Layer 7 of a small transformer language model trained on English Wikipedia (12 layers, counted from 0, width 96). Numbers have three digits each and are written without spaces.
In attention head 0, each number of a token's query is one row of weights dot the token's vector x. The head spreads its attention over the tokens so far by the softmax of query dot key.

Query weights of the head. A number n stands for (n - 500) times 0.0015.
q0: 447605565450205857405679539494517335470576456528562231508258354307452427708821806121648660738764562510413608289482552579424584397678268776750265373656496453239572431704488576600658371693436632937596255528484626357538438351462369609693595524546447368392507545359366649560515183409518451830
q1: 772388500417659030648268469505536753423442543428512679513644476729592616297361096864370390369228449594640406566365599278577427632578846251247760659246561559785637457432594338301355553376550337098277935573486407447518520592518676459343502401597538593473526413488582341441572755676561581266
q2: 813340479386723170644383449478584675384519476390508651468621487743481509319397073827317478425226373629579441499513641262546395638675773174467639599326488478642609442291650252177325671421530353131456820604559400519399534615487692571373493316553443578306481557482539415412502675659477636420
q3: 132512536502325791583702538591349379717547669571507396604465547101755540517566671069643369518868657375356420571589395679539568267248171790600441530548632483447477516742409692772352221542617666786522023292347534467498437256349292492594456690564572284609354579337537426741471304445427594467
q4: 409546524524290740454611613504337491588470511641517380504517567347590516621459761326654327551759508283388565444630426625455547456322354777435327397730613423554461372621554659708544425575416602657479208398456612462522491302383475415544464601459583412644546574425504483321445320463560504485
q5: 462569452344633498685478575848435562598350817122444362432574677442432391370414356540361455337405524624469267860240633726574536498477423477396609544406717516533544528639333571579089349491580519582327617452397424461521693544501585553254465453722519288601317343526868302629508565641356555572
q6: 276495432696342625411477473444331593512548599628408557415538494510457528471599539489563552717653581333485462309555536412455720492576446460571372291537603448447373406604537587560650573450421474445377452389588536382666555446562509470438494530377591376680558457570273490529467505609385471364
q7: 718600446658347444487471341368550485413414270727494632488630317605496524517502473626606494535351499471689595407701552380396461522641647430450565514543371430535532654374614380421667497629672412399454658486521490594546272645556364457593643403537553614356532696530422534430528579383544370360
q8: 453400540561469483541527461522601523660569562466513464510521593577351416364409285500533428500458541563414456519351456520487442625395486443533490521464623481432357418574386597633400537386536370425383461468482470409505632521457663599271521432613521399485492319348515452494393517468494572405
q9: 446504455497612547591500440490573494550517518446583521470427500512421302397486405449426548504556622656563481489567271584545455579515489448463473636489444409386417527564339458564517386445598445450382545432478441532503558491392478548476418471613560428561455498399436474624401433347471437419
q10: 387441607466409601544570568519629572432391373549662618627481458435519631327542519460460536409506569524493506491745529500460492325319481405533555615300301457330512554428581526472465454445441519603443302304511350606525422512622233436663519611547432359304415388665559470677665475696414713579
q11: 342433418320411478487421506451477491554434424444261540418516498375356549405508538409651612463392436408424494596560383498568510482494509557546602666567414596495507626586366708559573434444340414564316575365603461413523459539349498457425554599528443608586487382438427369508650447487413494456
q12: 405637546533462443498649435519562368528512421584363392653472400532573344586642400415650638460513626674630464497524474517383480537583448424734585392519339631403613762415469501475583401693745603370395785541440496605540455455500445542427604581567534324518461740484474489660457332309312370442
q13: 491539457562390423430511505504474622491459370461443475551573460458557560431554563431551512396423502485441646582642525522511506571440450546507484449555319710409516567481496559457524512457531547491320529455633593585535417527559459538568674614502431524450478424596564354469601509658436557501
q14: 484427305563563603523326558433506517417409489586506558420564432414633685452531629472416496487614416296444567399587405409615588342500418625535544596480382481557472448499581464545602479455339555507637338536487506469470292435503427393762538605407470639383415605598505614386762513560534598510
q15: 528581464430443383630649485640512656533358551289416434449452622479554444370644358591491476320288379550435505678615583581580455640541399385663566442551400612474540459469456604356313567504618615414232690441544551426698550531648453612461623595496447381578532439504608373584566538555346537523
q16: 432667490286435578525453432513610425567532628502486340463530542423427482507420517150619600614524328320437627436424448554519677600569329684499460612412538523291475438551502487733507522351429380482641208486607553376516487502688499554661621538643518458489459480341456463560495489317584441678
q17: 400384584686285541383723665397531263591538429773353465548277447395672682650648655543689273553576740588437450440514613412443341252329454421673398348515444693597366560531555557463581451617589695642529482468383600562496456396279334385499410462285451395470514614465517564617420294553515476411
q18: 500355528631457586318665510507404314626567502633486376640464384330714603605606494437584304437722660503452438596534518391474366307463381578749313528572513588524490468529453503546581492386626631554508381490498569306378483355419314451590465505406440525477475653454402480706438411470526468478
q19: 469660549353589536594500399377487512437522574447493587328652469515420373590371536491355339593586387463495630570456428581348476570574581523182473504563578302691348307609547498534489464476465349549543276482506404647479410543532528464595471518657618549678795315510587483310390535573581634627
q20: 633432503549536394411441331214682614303540235571509638510532324731321458499415468731364530604389404537653737368489575303400389675719746283409436476412402446603458427359593381327717823382416306228514656634628474541544448594532654423523547406507544647480817474533315611227442616502587469517
q21: 459437512606199818443623571510346344660705477796435431541507539328561524686510819313842411748850614279426519323574245602347640412315361831516173464730624554547524618571461532619689310726428627650677235525468595388408424305285270462551510575289454358693450731482417574548386216377576237445
q22: 571516445574712342483514319209548540340595458614544796364668345795626432442367339713300444557496477475657698269572541199433565397695749200359516561455521410712586352345694266352659637440481276302531490436530352611442424594656542452641371408460594769371591626514241808460446639522735764391
q23: 509499650637120831383499549584413401564540401655515388652386459385559554601797807306752561739561480419622453542360503651376655490413368701739422474453564563455324612633397584495504358592540567723767300579307557371451504410487495401427642544467366420413382600457558502488497365390356180578
q24: 618558396685504605424416308475520457496692741519576545363521595554626385336542457545333397675644585392570545348489355449510551605530485540496410490660548436494455467450630333519591481459525490461702374601480448537495481507395477488628518322458701619393607481726470630483353635448630515318
q25: 510760331607646492423619341472357461546674501524403561462518522405538286400522454517498470498465570362454644593543342504691563618534493550446493560529463588442650482635378551485434489343584378550565502348553533480682709457473430439564648499693636587558566220625392307337345605505336564457
q26: 536562181607665387450425364457380253549588440556472522421717475438392313322411605391442502415534425512477540441400154571582518494555543636523648851547545429458578537648358490521582461456437363622565425519463416472655465530350440438648550367661573528496421501527470459353516562384419655578
q27: 591484528476481620438600366489378554501430316578468541439375665462447413468706434553546454410459381470553387475469397474590391494585502575626621544722500380652513455433576627456484654522459385480685532583640330242573677555471438473584383435430558683490594335514555662342413554328459341384
q28: 496489495582581482577475454482436463502444461412515513407365614606363363451505459535516525545411436518556492471596490664644431637497525549469467502559518410345392586418494469487525530534472491540594450562513431378557713556452466612537293392502529560632442573556514630472381538233541370506
q29: 375589451599390490389566400425356359487366302702491649474651570356299459377657616482606476300364445447460495498631360527586421493503580621686708598406368466472530620413602790435437533394324511640584449506596385372424534582358186482668465496614468405572498536632540641474700485521296519562
q30: 604435428722273503302470506478405614477438403641572492541537309449544604542516643534576570535555539433556577473519574503453504480504442516534445488538371523461529431492575509548677535563512574514454554496556580532553354474631436466617690594518476574367553404591485403507623543591423594488
q31: 377491507569577466560434458416531434468587492496474516507479567578324383430407432516465551563528524577482462350488353475579497614450568495460530593394585407379437556542447452603546397475427429504478495567477435469470569502339566505445338391598554484521466477298407561554389417363569496542

Each question shows a short text with each token's key, already scaled and adjusted for position as the last token sees it. A number n stands for (n - 500) times 0.0012.

Then comes the last token's vector x. A number n stands for (n - 500) times 0.012.

0 "ay": 563632546549516580437530453500540485482487544519532488626388365585391700493475503526503527460470
1 "s,": 529570490552512633479528442467581499452536502537529508627432362576362691509521505533465558552469
2 " a": 474573478590545607433538469529517515522509479534559584632414358598370641533488581556528563504495
3 "cc": 428487450608536559471521498484524493468484517481410625629414356613397671529498498546549527501512
4 "um": 527478460564527562417517473415471457481554582521436591589451376540404664472554499416360536515408
5 "ul": 577449437598532562473578454449573450482548515553453600608428376561437695485490446490473532528412
6 "at": 599388416602523493449625428442563459511529561477526574594431434576451691506445479486471525545457
7 "ing": 514397384600505562429584409466588484510549557517547522556445390542394708511488500508482545529466
x: 503529519480527403497529527581399508537494510541554467563544622248702665385569706475519403323584588520357478449415445529517589419381403574528533514546435642550542486619435553561355676462475652485479554524424528455393562455350502543457486447363574538554396553577631446511404479459542564534
Which token does the last token look at most, and with what share of its attention? 3 "cc", with about 30%

0 "ing": 547606505560486549429561431463561483501531545520526497614404385541414691518488483498499537502489
1 " is": 541593511580524592448481494486510512473504516511560524610395347577377625513497506540509561458501
2 " over": 435588500575526563448505456452532478481505540510572567607441370600394659485455474516475528500486
3 ",": 463530446593528638466477461476533509470522495522523531594437343573357627490533507524484524534477
4 " the": 452489435595545590456494475529537522487526520508431583604429371603380644496511548515514496497495
5 " rec": 596407402620545548477511517492497472507465483472454601590451384610426635514484466492525496488526
6 "ent": 561428418593538515408533444478547450496542567525512573566459399568417681526452465449487529481478
7 "ly": 519436419615510582420551436484550492512546551527526533551441362541391652512508512503449562538465
x: 583577468474547410439532621614470444643379548495577467606566566248773644532558629430469407429525517448402461582518427545574552488528454648637448486499499557456480374526490413571380447438423599493505360475440468451503480510332354605419439442531464572568393533485665393466421480526597498553
Which token does the last token look at most, and with what share of its attention? 3 ",", with about 20%

0 " t": 587654518581533544455526507523501487520471489489541518635398384618422614516458480513516507478532
1 "em": 511636493561550494438533458487493520519486535459590552630398404629432627473464506493553522470519
2 "o": 416607501567511492449599421474522473536521550514549609618410411569453653530474491462495513507464
3 "le": 465530485554507537447599427446554480500550552566463593573413399534410686498489447481514550493437
4 "h": 502475448596528530447569448473570514515528527514428613584419404595408670473471455473513549482476
5 " and": 508472403616530559458547424488554472458516551459440567616409373559404627545503511492515499544508
6 " the": 592410401607543563451517449526535520494529542499498566581437382592396648503519551503513512501501
7 " se": 555350369625563564476526501526500480490490495486574522560452370596425610538512509486504520500513
x: 567566552400483533553530637512534376685584453433526339496549580416571595569603528404567469499594508540509451678537416561401535427596385631458675478625419431465497295636346589536470452461403583502460480509566574484472441374566587354506458555439514410370391446448472511473641384363562473575
Which token does the last token look at most, and with what share of its attention? 7 " se", with about 50%

0 " of": 580588492580521611455504478467552482452526542498549509624428362587396723493518498474441495517475
1 " J": 471609461590550560449536481518472455520514516501606619640398370618408653540515503474481454529497
2 ".": 421586491604555507425534438500566441486493599409566557624438404607448655514435488480403470572459
3 " J": 414491419601559556451539474524481452522509512493435660623408379624408653543511508484486453534494
4 "ul": 451548478571549468486578419467575423491525587460387645629441434579511634492413462439435483574421
5 "l": 556495468586521537460618424438565455531591598509480590567438424540447681512488455465380548597416
6 "i": 633381388542509516457634430448555479517552552467542577576443457552457705510469489474455510577460
7 "en": 506386397598530545455577429475553503503539525525550544544413387601394721501500480535525570496464
x: 539355478437476500417450538563401503659463496598527510564586579256697620495528840496465352426551583629494390455551525597582577396628473505515574478570546534453546548486432543487386433415478672554483609499416617541563519441350499465487499393491489462481552504482524390595489385512434525524
To which token does the last token give the most attention? 3 " J"

0 "a": 532622515543513553436580430461522452507508508529549529637390399575405717541503472513516520526463
1 " |": 458526482586484614412542411466560476501548537550478532589390347503392696512525483537510529507453
2 " ": 453537454593511568446565450473524503452517503505532623651375358558387649519481487522571523517507
3 " |": 558504459598504641426509393465544473469541545548512493577413325501377667501510493515541497489466
4 " L": 479439391595546562468557452503503469521506501516420615605394364609390657523497500507547474534497
5 "ab": 577429414604541505467556454457548500519514539457422654620419416612440648447456484440452510521490
6 "our": 610423433610542559458554457475555476485516563537504615585438379589397691484489486490478521486470
7 " |": 464459420618512612414542412459551465471575567559524497529456344507397691506520462507501533490452
x: 477579570585514497477491598710510542469497518537496471545527539233527657513539488549476394469550461510370493592490644581416619439478417534579556400446545473438546440491461571512223570425489613481546454578360557551551488421536676504361476502443525352584441491450761377474493449499510552607
Which two tokens does the last token look at most, in order? 3 " |", 7 " |"

0 " |": 476527505573504626426503425478546484463531522559506505573412349536380685496507487556526511491466
1 " 3": 521563473579516608441557467476512472483534474532588569606421368528378669516528500497512469563501
2 " |": 485504459601518614398521432491520487469538541526482552572408342529377668493494494509535497491495
3 "\n": 501484429640524642424483500511510533515521498536479536527433329526341609442499506483509528493514
4 "|": 509484462594516570400557417452568413508574527550487510494470382493411650536455419504546427589437
5 " T": 562398394618555548441532480516470489532477492487452590577425370611402632510477511498533483489524
6 "ot": 596404405617548548449527466470531478502500537501517589584472373587414668499462502464474530482483
7 "al": 514395370617535570445545453476506468478507509494577495538456370561401687515498492505534496504511
x: 476418609443386596551559503648535619537566454455449477563587547283644597540517618472529353469605517642351488688422472583551512466475427617487649494566536625552438574502374517707300501510469498413445505560419525577439508491421422515404552570408385551612441497491555526569358463520496632564
To which token does the last token give the most attention? 3 "\n"

0 "7": 543568510551504613415539450471522493469531528529522517589429381514371683496526516513506513515484
1 " |": 470525479578499613418524417478550493491536542539488531574416358513390665490500493526517521498470
2 " 6": 457518448599514601442547467465513498476551510511548570587424368517376651505537524479500495552505
3 ",": 459499411593538585455549420494516500502520510472495574591418363571392636498510527485507499557509
4 "3": 495471456567520574441581455440501481485564552525415576584449398534423664496516508456452451559437
5 "2": 561462465564503569435595448413520466475575565537474545566459406510435669503520479477439489550409
6 "9": 558438434566514571428583441443525478470570556542532520560450405513405689500519498504483533521449
7 " |": 461458428605517603421537408475553492506559543550502488514460373517397662495521484527499543508457
x: 439539567530520388383489620734460553555500521518520447538496594273603646433626561524510454412517471519413465575374603534420544463479428545555573354441575519553569507525450562484259453439523645548540573567392549497486580384425623491334516442447506407594440529464775382530534470505500528512
Which two tokens does the last token look at most, in order? 1 " |", 2 " 6"

0 "\n": 515525479556525662447445529477469457495480460527541517560450379532328668463475468490526499477498
1 "\n": 474516468560529662448444529477469457495480460527535526555454380535327667463475468490526499477498
2 "===": 480521460612541653421404497494493511477516505545498538543488331527354562450512484433440493451504
3 " R": 436498420598546579445525494509491464522486472502450624605407374596396637516503494497532471510513
4 "ep": 515452420597539518430555475490480499535502531456399629605429372593430642522500530492463499530492
5 "ro": 607422429581555535466543488428476458511495521512440618578442393602436654520485439502465510521450
6 "du": 590385436578520504452600432455507436522542583529537581580451426537463670510493463441465483525435
7 "ction": 495406416576515549411574407469538465516527566504572507564449398537409696509471500518502518502444
x: 450519456515399443530588618707449513564413616585469529620530569386563646496539661420567506399578580506432503635501628532512744382398457468437483420525370566543539476576430546605436588352437570530487456550268513444459531458397473428450483455532395482646504510574615531611409495597475631587
Which token does the last token look at most, and with what share of its attention? 2 "===", with about 40%

0 "5": 545578511547502603420551445474518488478528529529533523594426388510386683499522508503506505513480
1 " |": 467528477574498606422530419476546491497535537538494538577414364514395664492503488528518521499472
2 " 6": 451521450591515597448555468467510495481549506513550575589426373519383651509537518479501490553500
3 ",": 456498413586539581459554419492519499496522512472494575591422369570398637502510521489502501560504
4 "7": 494471452562521571438578474440493491473557552514413580590445399538424670506523519481463469543449
5 "4": 562452452561509567435587455436524480478572563532467555572455406518432673511525498493446496548422
6 "7": 548439439566515573430579441446529490474564554539529522558448406519401687494521499511483532517447
7 " |": 462460429601519601424539407478554494502556546542504488512462376517398662493516489522503538507461
x: 431541569531508397386489613726464532554501522509515444515485581264592634440628564538522453421508466521411458573364605549419530460467413532558570356441582527544575506522448568472252462438526654542530584557399562499490592391419622489329518428447490407583425536467763376535524459494496534504
To which token does the last token give the most attention? 1 " |"

0 "un": 570640523539537558437540415498524449492505556551542500650403370643418746531495489536499543479457
1 "g": 493631499587534583425533444481531478501520548542579564657390363623388729500484483502475513493467
2 " s": 403577426632548570439533506485506488501493521474561643653379340628389662498492497514519518519535
3 "ang": 405599497599530544448545439470544467467498608462503642678419390592430685499426556439427506538456
4 " the": 437498410637551586442526469543546505516504535486401653628415340620396684534515547511492520513508
5 " the": 555438402646553575438519472533551501511508547474401639616429339622393686535505555509481521512495
6 "m": 497429447590489543404582435378527506510570588473545566574404372538392731495476551520463614541417
7 "e": 542381387603510587429574421449604448495555533485548550581438374515372723551490502470506559573439
x: 552519338461493504579568631531442417719653500539582476585447499300539484605696670485628525428618341507410465597462549508422586418494471572469577519542546469481537439589277482442417517463485639408579564565453663484482570410396494483448457460486401538411472505544617570398555434463655538530
To which token does the last token give the most attention? 5 " the"

0 "port": 541575531516497557446542442433537474475553519542528486576427433538423654513513469526485531531441
1 " E": 497579472572530552453531485504484495527505493504577590610417399581419596507497504514522500523507
2 "ast": 466588473584511534444540438477513483511493551483542553611412402548439617506494503479460493522503
3 " |": 499515470570481582422545426459542478495553547553473539563445383505438633509524473517488529499459
4 " ": 482453436575508553460547463481518498447513500509444588600423397543415600519490482532562526504514
5 " |": 466514455573503618442513407470539489469541529534533491540448375489404613497517503517527497505475
6 " L": 561401392585541549474543466505500483517504497510513521542431401584415613514503504509533484527504
7 "ab": 529377408588533501477546464465539505517513527465580535560453441581456611455466491455462506521491
x: 291444649455430613580546444534549504587442450645564438472290386406468534435412616424580561452524428552548430546417389559472516433502277551563454426615617527439454573407446531602521540506573613652507432470437601445519616511555558553601455599436569463680442443558526389512498357626646466519
To which token does the last token give the most attention? 6 " L"

0 " the": 586623528598517599427512466516564505495518556492516480631390338604387685526504567524472538515476
1 " J": 466615458605548561446538484520483450522516517494610624642385360624408668543513503481472456539492
2 "ul": 420646516577550472481575415466577419485527601458594560635420413586508645493406459434435487575422
3 "l": 461568491582514546457625416432575458530597608511462554571422415537442693508489457465370558606413
4 "i": 478480417531499523450648431437564480513565557467350639608437454544458713512471491468444516596458
5 "en": 539459413588517558449584428471560511506549524532475614575390373595385731499507490539524591503467
6 "'s": 570397375635544579414518450517581497469545538505512567581442365594356684544521523508510548507510
7 " g": 531339350667559569434534518515506491528474477474584508552444361627388651504474500503506510484537
x: 464492619451498699515550723596310408547351447515577333510495511473530491393448791377402460497441397476349495538546509616446570477455402624467550495554470502524570498376402479470604558441506669532401490448443515430538586422488603553443530364529482663592501539542494458529530467517476361545
Which token does the last token look at most, and with what share of its attention? 7 " g", with about 50%

0 " 17": 588579499560509570441550469479495474482527528498543524590431401518419626510528515481488481544503
1 ".2": 509549496572517590432540474482493503478499544481548534598427384530409620487513544501479500515504
2 " |": 496509479572493600418530422495551498486525553507482519555433378501416627480479509504521503500480
3 "\n": 497491444608514615449496491502521527513525502527485524525447367513372589447501509485506525506504
4 "|": 516500476566514558434543426451551432499571528541506487491481413486427616522474434488539448576441
5 " G": 534428410608543545449522498502479491518490489486466567559436394587416592494481510487521472502516
6 "eral": 552435417628532502459535464478530483512506545468499565539462399563441591483461499414476500526508
7 "d": 481419432592530518455563437467515470500527544524554509533441408563430639502486464483489508497460
x: 391524507520534598397508564542501469565429570593566371500539488312685616476475777524505434440574445460351508490559575648500596487432377477610487491493505609384510530459498463579434459462412604565385422416375539529518405530449479475451397564432407389532364485431474431428277398554472603668
Which token does the last token look at most, and with what share of its attention? 6 "eral", with about 50%

0 "0": 550606518559514653397539435477517479481520526557534529625392341534334735493517507525531522496472
1 "9": 497576500565512648389555443467516469460538523549583575632409350504339739512532514516525507519477
2 " |": 485518453605505646390531391473560488498546550554460567602390320516353714491506483541522533500463
3 " 4": 415476413623526637427563457463511492478554490531471613608409329524339706517546514485522485555501
4 ".4": 481449400650555605405564462496505500459505549459421600624409326560357685496503561471515473528527
5 " |": 515463414638525635374554361486573490492545577508531526544413317527366696463461495490537481511470
6 "\n": 500467415681544683417481489508535539519535502552512506490457295533293636419496505477509534500505
7 "|": 494509487605525588387568386432593386504607543573494508474495371475391675540451388485559408613407
x: 466445483406572540389498513685533497501609618474525359507510638487426484535535579506508383617580417564564443497384632659427671589390602499413594372522595507432453541572531453382408549485477548509460407540441631437394545451449607465200453444405559448572437505510669397552374474513491408442
To which token does the last token give the most attention? 6 "\n"

0 "m": 516579501531513547447556460434525476510552524557546510581436417569437694509516458488471547517435
1 "ed": 495594486579504573435542453444539481498538512536517525598414382531402649518534479486488520519464
2 " a": 487561480587529600432529478516505504525512476537533562600441372558391613538509564536524562500502
3 " g": 432519442607535557449520526507494491521478477491479618605423388604413612502479492509508502484522
4 "ir": 474487460594536496470578466448534464504534552493404608576438426568458618468428467437479471572455
5 "l": 533491480579519513472583412460565473494544610502470566558428419537419656491463508508479558544464
6 " gr": 619373399600548552482544502530519485527508483511516555554457410588430621508499500487507497520531
7 "oup": 512396419584533532461551436458471478471543556496579519563439406560421654499479463465462507504477
x: 272513576641465514580486664519496445576583593497590495501496499484660497487604656359410462619541626554461480731442477526507608463570367501504571456482453556443553407624473400737384460448474507492539468470483461493554523391529576413437471656516409467555358577403594479613528349570487531597
Which two tokens does the last token look at most, in order? 6 " gr", 7 "oup"

0 "hen": 559584533539521583455512427473554481460502596507516460602390371596397692478502517533495571488448
1 " C": 477606471595535565454532476538482470547497492500587600643381362619401632531514513503509483511512
2 "ra": 416568449586575531499579456465498464531513524472552635616409396602410632498447508458480446602465
3 "b": 461573492571525441449596430429528440492568619488467583596406438588473646510445435412420530547427
4 "b": 521503451581509490453597423430531470511569606513436594586411420580427688505478442448431538538436
5 " |": 521471406608512621455549392483548491505559555537513536559426348531384688497542489535493509521484
6 " P": 583357380605555556440548466519478501522503502493541527567418368617393657508507526518526492500508
7 "res": 518361335612545474467556463457499460496485529391620483540432412608461637518503489498509463563504
x: 454468461506355496628561621537394690534366591459355413528301467414491529547492585454401537536563466627518563567469504490410481574493291559560678382670411470438595582684359512578401398470469487729477487529543643452526499486567504511494466571489521573539552584420467498547473439536594559597
To which token does the last token give the most attention? 6 " P"

0 " the": 576608525586515587436511470514556504496516549493514482615403358592400663523504559521475533513479
1 " first": 505615510608513609430496501519515495510490499515548532607391335576369630527516522507485517470513
2 " d": 419586458613539569442525519501513491509469474497544627631403369592397617501469468496527499495533
3 "ance": 432563468599523544439553460467535495513484557492459634621439371579404676526477508490479526489495
4 " s": 483458408630547547445531509476506483496492506478402633603411368611412629504490482521522510510525
5 "ong": 523485455585528539438550436474554450525482548487439623612419394593406664539439513571479545509470
6 " on": 578431415616542583437501448520542474499508518517466607575434360598379649494481502494510509504485
7 " the": 554393396641552570427514458527537503504527541501569528554459361589391652527505539509520503503502
x: 512415619391481526407569537636470444607495437491548494335494563323515595599557504474619441549602473534465371614474526668471498494387567590493535614611559503495541526533625595516418490412531581493641417431426585366444524351428497511477365507564602497537592357464852516488500456574498517532
Which two tokens does the last token look at most, in order? 6 " on", 7 " the"

0 " its": 556598524576523554424525473487568475492561536519530492624409399571405645523487494460492543516497
1 " m": 499613478572539562449528529505512507525479481481574574625409388615407618503491506497481533498512
2 "at": 420577477584514489472585469448540467520523517433556601614436420560459638523466489445458489573461
3 "ing": 467551469600497536438549443436540487495551570498480591602418384539415651538499475481466514515462
4 " season": 479513454573527573444527449518520475518482521519463614592422376581397654527492511565495525478494
5 ".": 523450431621537617422467479525501500464455534486478559589462347547398594515511537554529511468510
6 " A": 576387409605551561451540457494490478555494483511494560559423398598394607480466517502544474529501
7 "d": 465370390642544496437552475463509491500500523471589479520445399571457614501456440445491483527469
x: 407564434479507557408729494619621453553340463579661346443523549520583537469593586335447529507531434584346481479576547628492544616524409606519498389511484492346529531489368506464433392610491567675595440482550630570488493543453493587435435493446496438483482478356410579436414472630591460719
Which token does the last token look at most, and with what share of its attention? 6 " A", with about 70%

0 "ith": 571624548540523569445524462491535480489486540533532485617404390594406694486473483522505524462467
1 " |": 476554496576505636429509430494551485482528534556515531595419352526383684495511495533515518483469
2 " L": 427555444574538570467541465510500477511503501517547621626398372604396654518497499510541490520505
3 "l": 400518429573539508499606445464529484527555538455460618590413438576452653490479477422455453605472
4 "an": 483511418566540479487590447437510497497555581471395625592423431614468667502502480459442537545473
5 "ell": 569437431603537539470576438464553482483524554512434618608418399589436658492480481500467517521440
6 "i": 604372379565531522466583435464532490514533539505539560571427433589431690504492485512502513525477
7 " |": 463434403618525610431544407481550494501550547523518491526459364525396686502522499528491531514468
x: 448558585532522429451537576711503538511437486501495471575544533224602642446641595492526484455488459539420465561389615587500557473520436513518663373488590545509562471557439571465226531421519653485586578569435551473515520417479633469352513450454576414611432504531764402569520438537457500502
Which token does the last token look at most, and with what share of its attention? 1 " |", with about 50%

0 "'s": 576646508638537592383489445529580517463556572483530489682338305650335690549528543522498564496520
1 " \"": 488496438606586706500358526518477563435572518606513507551415278636278573465630519582428602504496
2 "The": 409618448650580628444487490564515516524466507477609640686404308669349687512515570506494512491523
3 " W": 382531405655564593436527490509465486540466510484434705672376299657367692545497519527502483509505
4 "ild": 427606457640518533402539405424580458433549649430413637676417323591409717507428506431448545528443
5 " C": 622356349670555572434561473526495455570517469517418649624395320665378697538521475500492492518496
6 "ity": 583342381694536523362560418465535477484533606427556614634422327586367709527438504471440512517477
7 "\"": 484492480623550712440347542461507579372554483610470529586451324558246524394596505591469600447485
x: 475599592591419454509532552623590519506497598448514469749387458454620673423466577486549498350479520583484584508550508550478752569547532570443550429547582391556519528493450480552400397427582589555467525445408588373611546332496466527476441609622434593547472465400701408522315471550451634507
To which token does the last token give the most attention? 1 " \""

0 "m": 518585501533514551443561457429527474510556525562550511588431411575432709510518455488468551518430
1 "e": 505607512542506552443562431468567446503534527533562538618428415535419694532498465495516539520456
2 " s": 423563450598538551447526505492507484501500517490550612622399376601411630510495492515513521513520
3 "ong": 437549479571528554445528457480544463502483546483492586615410391585394664529454512566487535505482
4 " of": 450487424602535575447509459493548493472518529489425590594437375571403667519510523498484501540480
5 " M": 569401404599566542443529486498462494533512518513476576568425380630401629520515516508507494508491
6 "y": 589401423622531513439560469501537466542515525471531576581455403578433656515461508440456519525474
7 " P": 507357384617560530437542488510472493523510507472593482538442384614423622514509505483485494512499
x: 494510465456450698568407622607589514501418600443550568506449459549472577517609908360488511506452306468462513595619482627507484450535421595482485562414466555562520555552379585550403458495455550656522438555457555367355523494547582473483584516481519458569558594406379480498587507551405450594
Which token does the last token look at most, and with what share of its attention? 7 " P", with about 40%

0 "ing": 549609505562486550427563429461563482501532547521527497617401381542412697518487483498499538502489
1 "s.": 486574496596526609422478478512517504471444537477558558624430348569390641500499531552517515462518
2 " For": 429595492569547586447515478506532465517448484507593608624427384592398645486481506500528480490500
3 " m": 421516439584548561434530524512501499524479482496459640618420383627399640510485504505509528480516
4 "ov": 467516435604536509473534498463516448470501508423415641611423402584413662531452467470472500531480
5 "ement": 560466446543519553455561434427539445485538572519442584618448424530401704524475497536483542538445
6 ",": 520465395599533635468503430489542506497533502521478534555449350563359638509558522526466535549480
7 " it": 539355387632553552449532473495512481490487504493577529585438358598411605540467487517514497491507
x: 564470581424493634548648562560554397772588549405618338442498632369502522540636581383570545463560449501368454503626393600497535613588547591468614380633491469413660339549356440529435448531384612496477517466430450454480490437550466460538426493429486583543357537471591409461483384483554510553
Which two tokens does the last token look at most, in order? 7 " it", 6 ","

0 " |": 477526504570504622429503428479545484464530522557506505570415354534384679496507488554525511491467
1 " 6": 523556467595514604440548473476508497467546503511577559599419362529379658508537522484501491550512
2 ",": 474534430592539592450544423504518503497513510474532571606409352583390639498504521490502497550509
3 "8": 421505466559520571429587469440498485468567558516455583596439393538424679505516519471466459553445
4 "3": 514478468565505564433595450428534468476577562539429570579451402519434678508519477480441492557414
5 "3": 554453453573511578428584433454541473477567552550479550569442397521401693496515481499478523524440
6 " |": 475461434603516611417537407481554488500557548549539502522455366518391670494517484524503539502461
7 " 17": 539418406604537607445545477472509475461530500525579481537464380531374674505541515504514485537499
x: 400433611457543529523414591737421542527463455484440439677459629323587702493570462567534469534540503491531410632404448568453497522416429623494618500513483612449491543442480508495308529510518692574518544516477605494450532383449421521516489485395212526549476491479689485535499389366505547483
To which token does the last token give the most attention? 0 " |"

0 "ord": 538611551547522563445538442448554466493527542570543479596400385577399703483481429522448523501417
1 "er,": 514555473581516628488522426484600488490532494536509501607422354570354679500535496527460545558470
2 " and": 467560481602538608464508464471542463442488532480543549650392345589389663542495493524486489530489
3 " the": 400535443606537586439512462524532505492523535495477622622419365602393674513518546499501500502498
4 " J": 522419400616558556448532486517476458522516511504397632592419373616409651542521503485481464529492
5 "ul": 562487447589554475480565427470570425491522586460403646616445421580504633492416463438437489570430
6 "l": 542469457594524537463612425438568460527590599510528578555446423542446674506491456465381551596421
7 "i": 538371382545506516457635435443556480514559554467633520547451457544463694509474492468446510590460
x: 452439545475448542582492495516393531672524467542456482519504473405525652526598686524598490503512457557556440372509526619418557336548292432580498450572422593522610418598563639566511525499499762408539544468524707599396646361506555427460313531449482509511446507613517445515467405538565402381
Which two tokens does the last token look at most, in order? 4 " J", 5 "ul"

0 "7": 543568510551504612415538450471522493470531528529522517589429381514372683496526516513506513515484
1 " |": 470525479577499613419524417478550493491536542539488531573416359513390664490500493526517521498470
2 " 1": 443537467586518604430549471472481475481522487518546595600415378534392654515509498502527474523493
3 ",": 455497413593537583454542429497519502502512500474499581601418366570389632498512536488511506552511
4 "8": 487472446569522576436563476445489488474558548523411583596444395540418668508525528482467469549449
5 "3": 561452451569504569436584454430525476481574561540468553574455404515430672505526493487444497556419
6 "7": 547441438571512579427575440449527488473565558542526522557448401515397688494524504510485534516449
7 " |": 462459427602518605423537408478555495502554549544503489516460372517396663492514492526505541506460
x: 436544580525507388386490610727460536557505530524516439528492573258584631447628556531520427408510457523414469572370598531421534460467422541558568358432577526533572497516436571495264456421519650537542572553392562504495585398419625496327512432445494413593426533474771373536518456485514545500
Which token does the last token look at most, and with what share of its attention? 1 " |", with about 20%

0 "9": 558580516544505608414549454472513474467530523530541532603431391497385679510522507508511501520485
1 " |": 466527475576499609419530417475547491496538540538492542581412363510393663493504488528511522504469
2 " 1": 435532461585517598431553474468484477482524482518542604600417382528394654514508486499526473523494
3 ",": 452496412592537579456547431496526503500510496472497586601418366570391630501507529485513501553512
4 "2": 491471453577520587438568471434488481481559539532409578583453390530421654505525505461453457553435
5 "3": 564454457563502558436595453424527466473580563541464553574455412508440667513522478477447492558415
6 "9": 562436432566513574428582442445520476469569557542532518559451406509406687504522499500484530522451
7 " |": 461453423604518602422538410476552493506554546545508487516459374519399663495518487528500543507460
x: 431533586520510384388489620726448551551497533525514434525501585272589644442629552504511439403517466522416471572370606515415536462470405536559569360425568519549560496519439565495267443436522647546544565568389557503485573396431629498328518439449496413600440535480777376525524466493518537510
To which token does the last token give the most attention? 1 " |"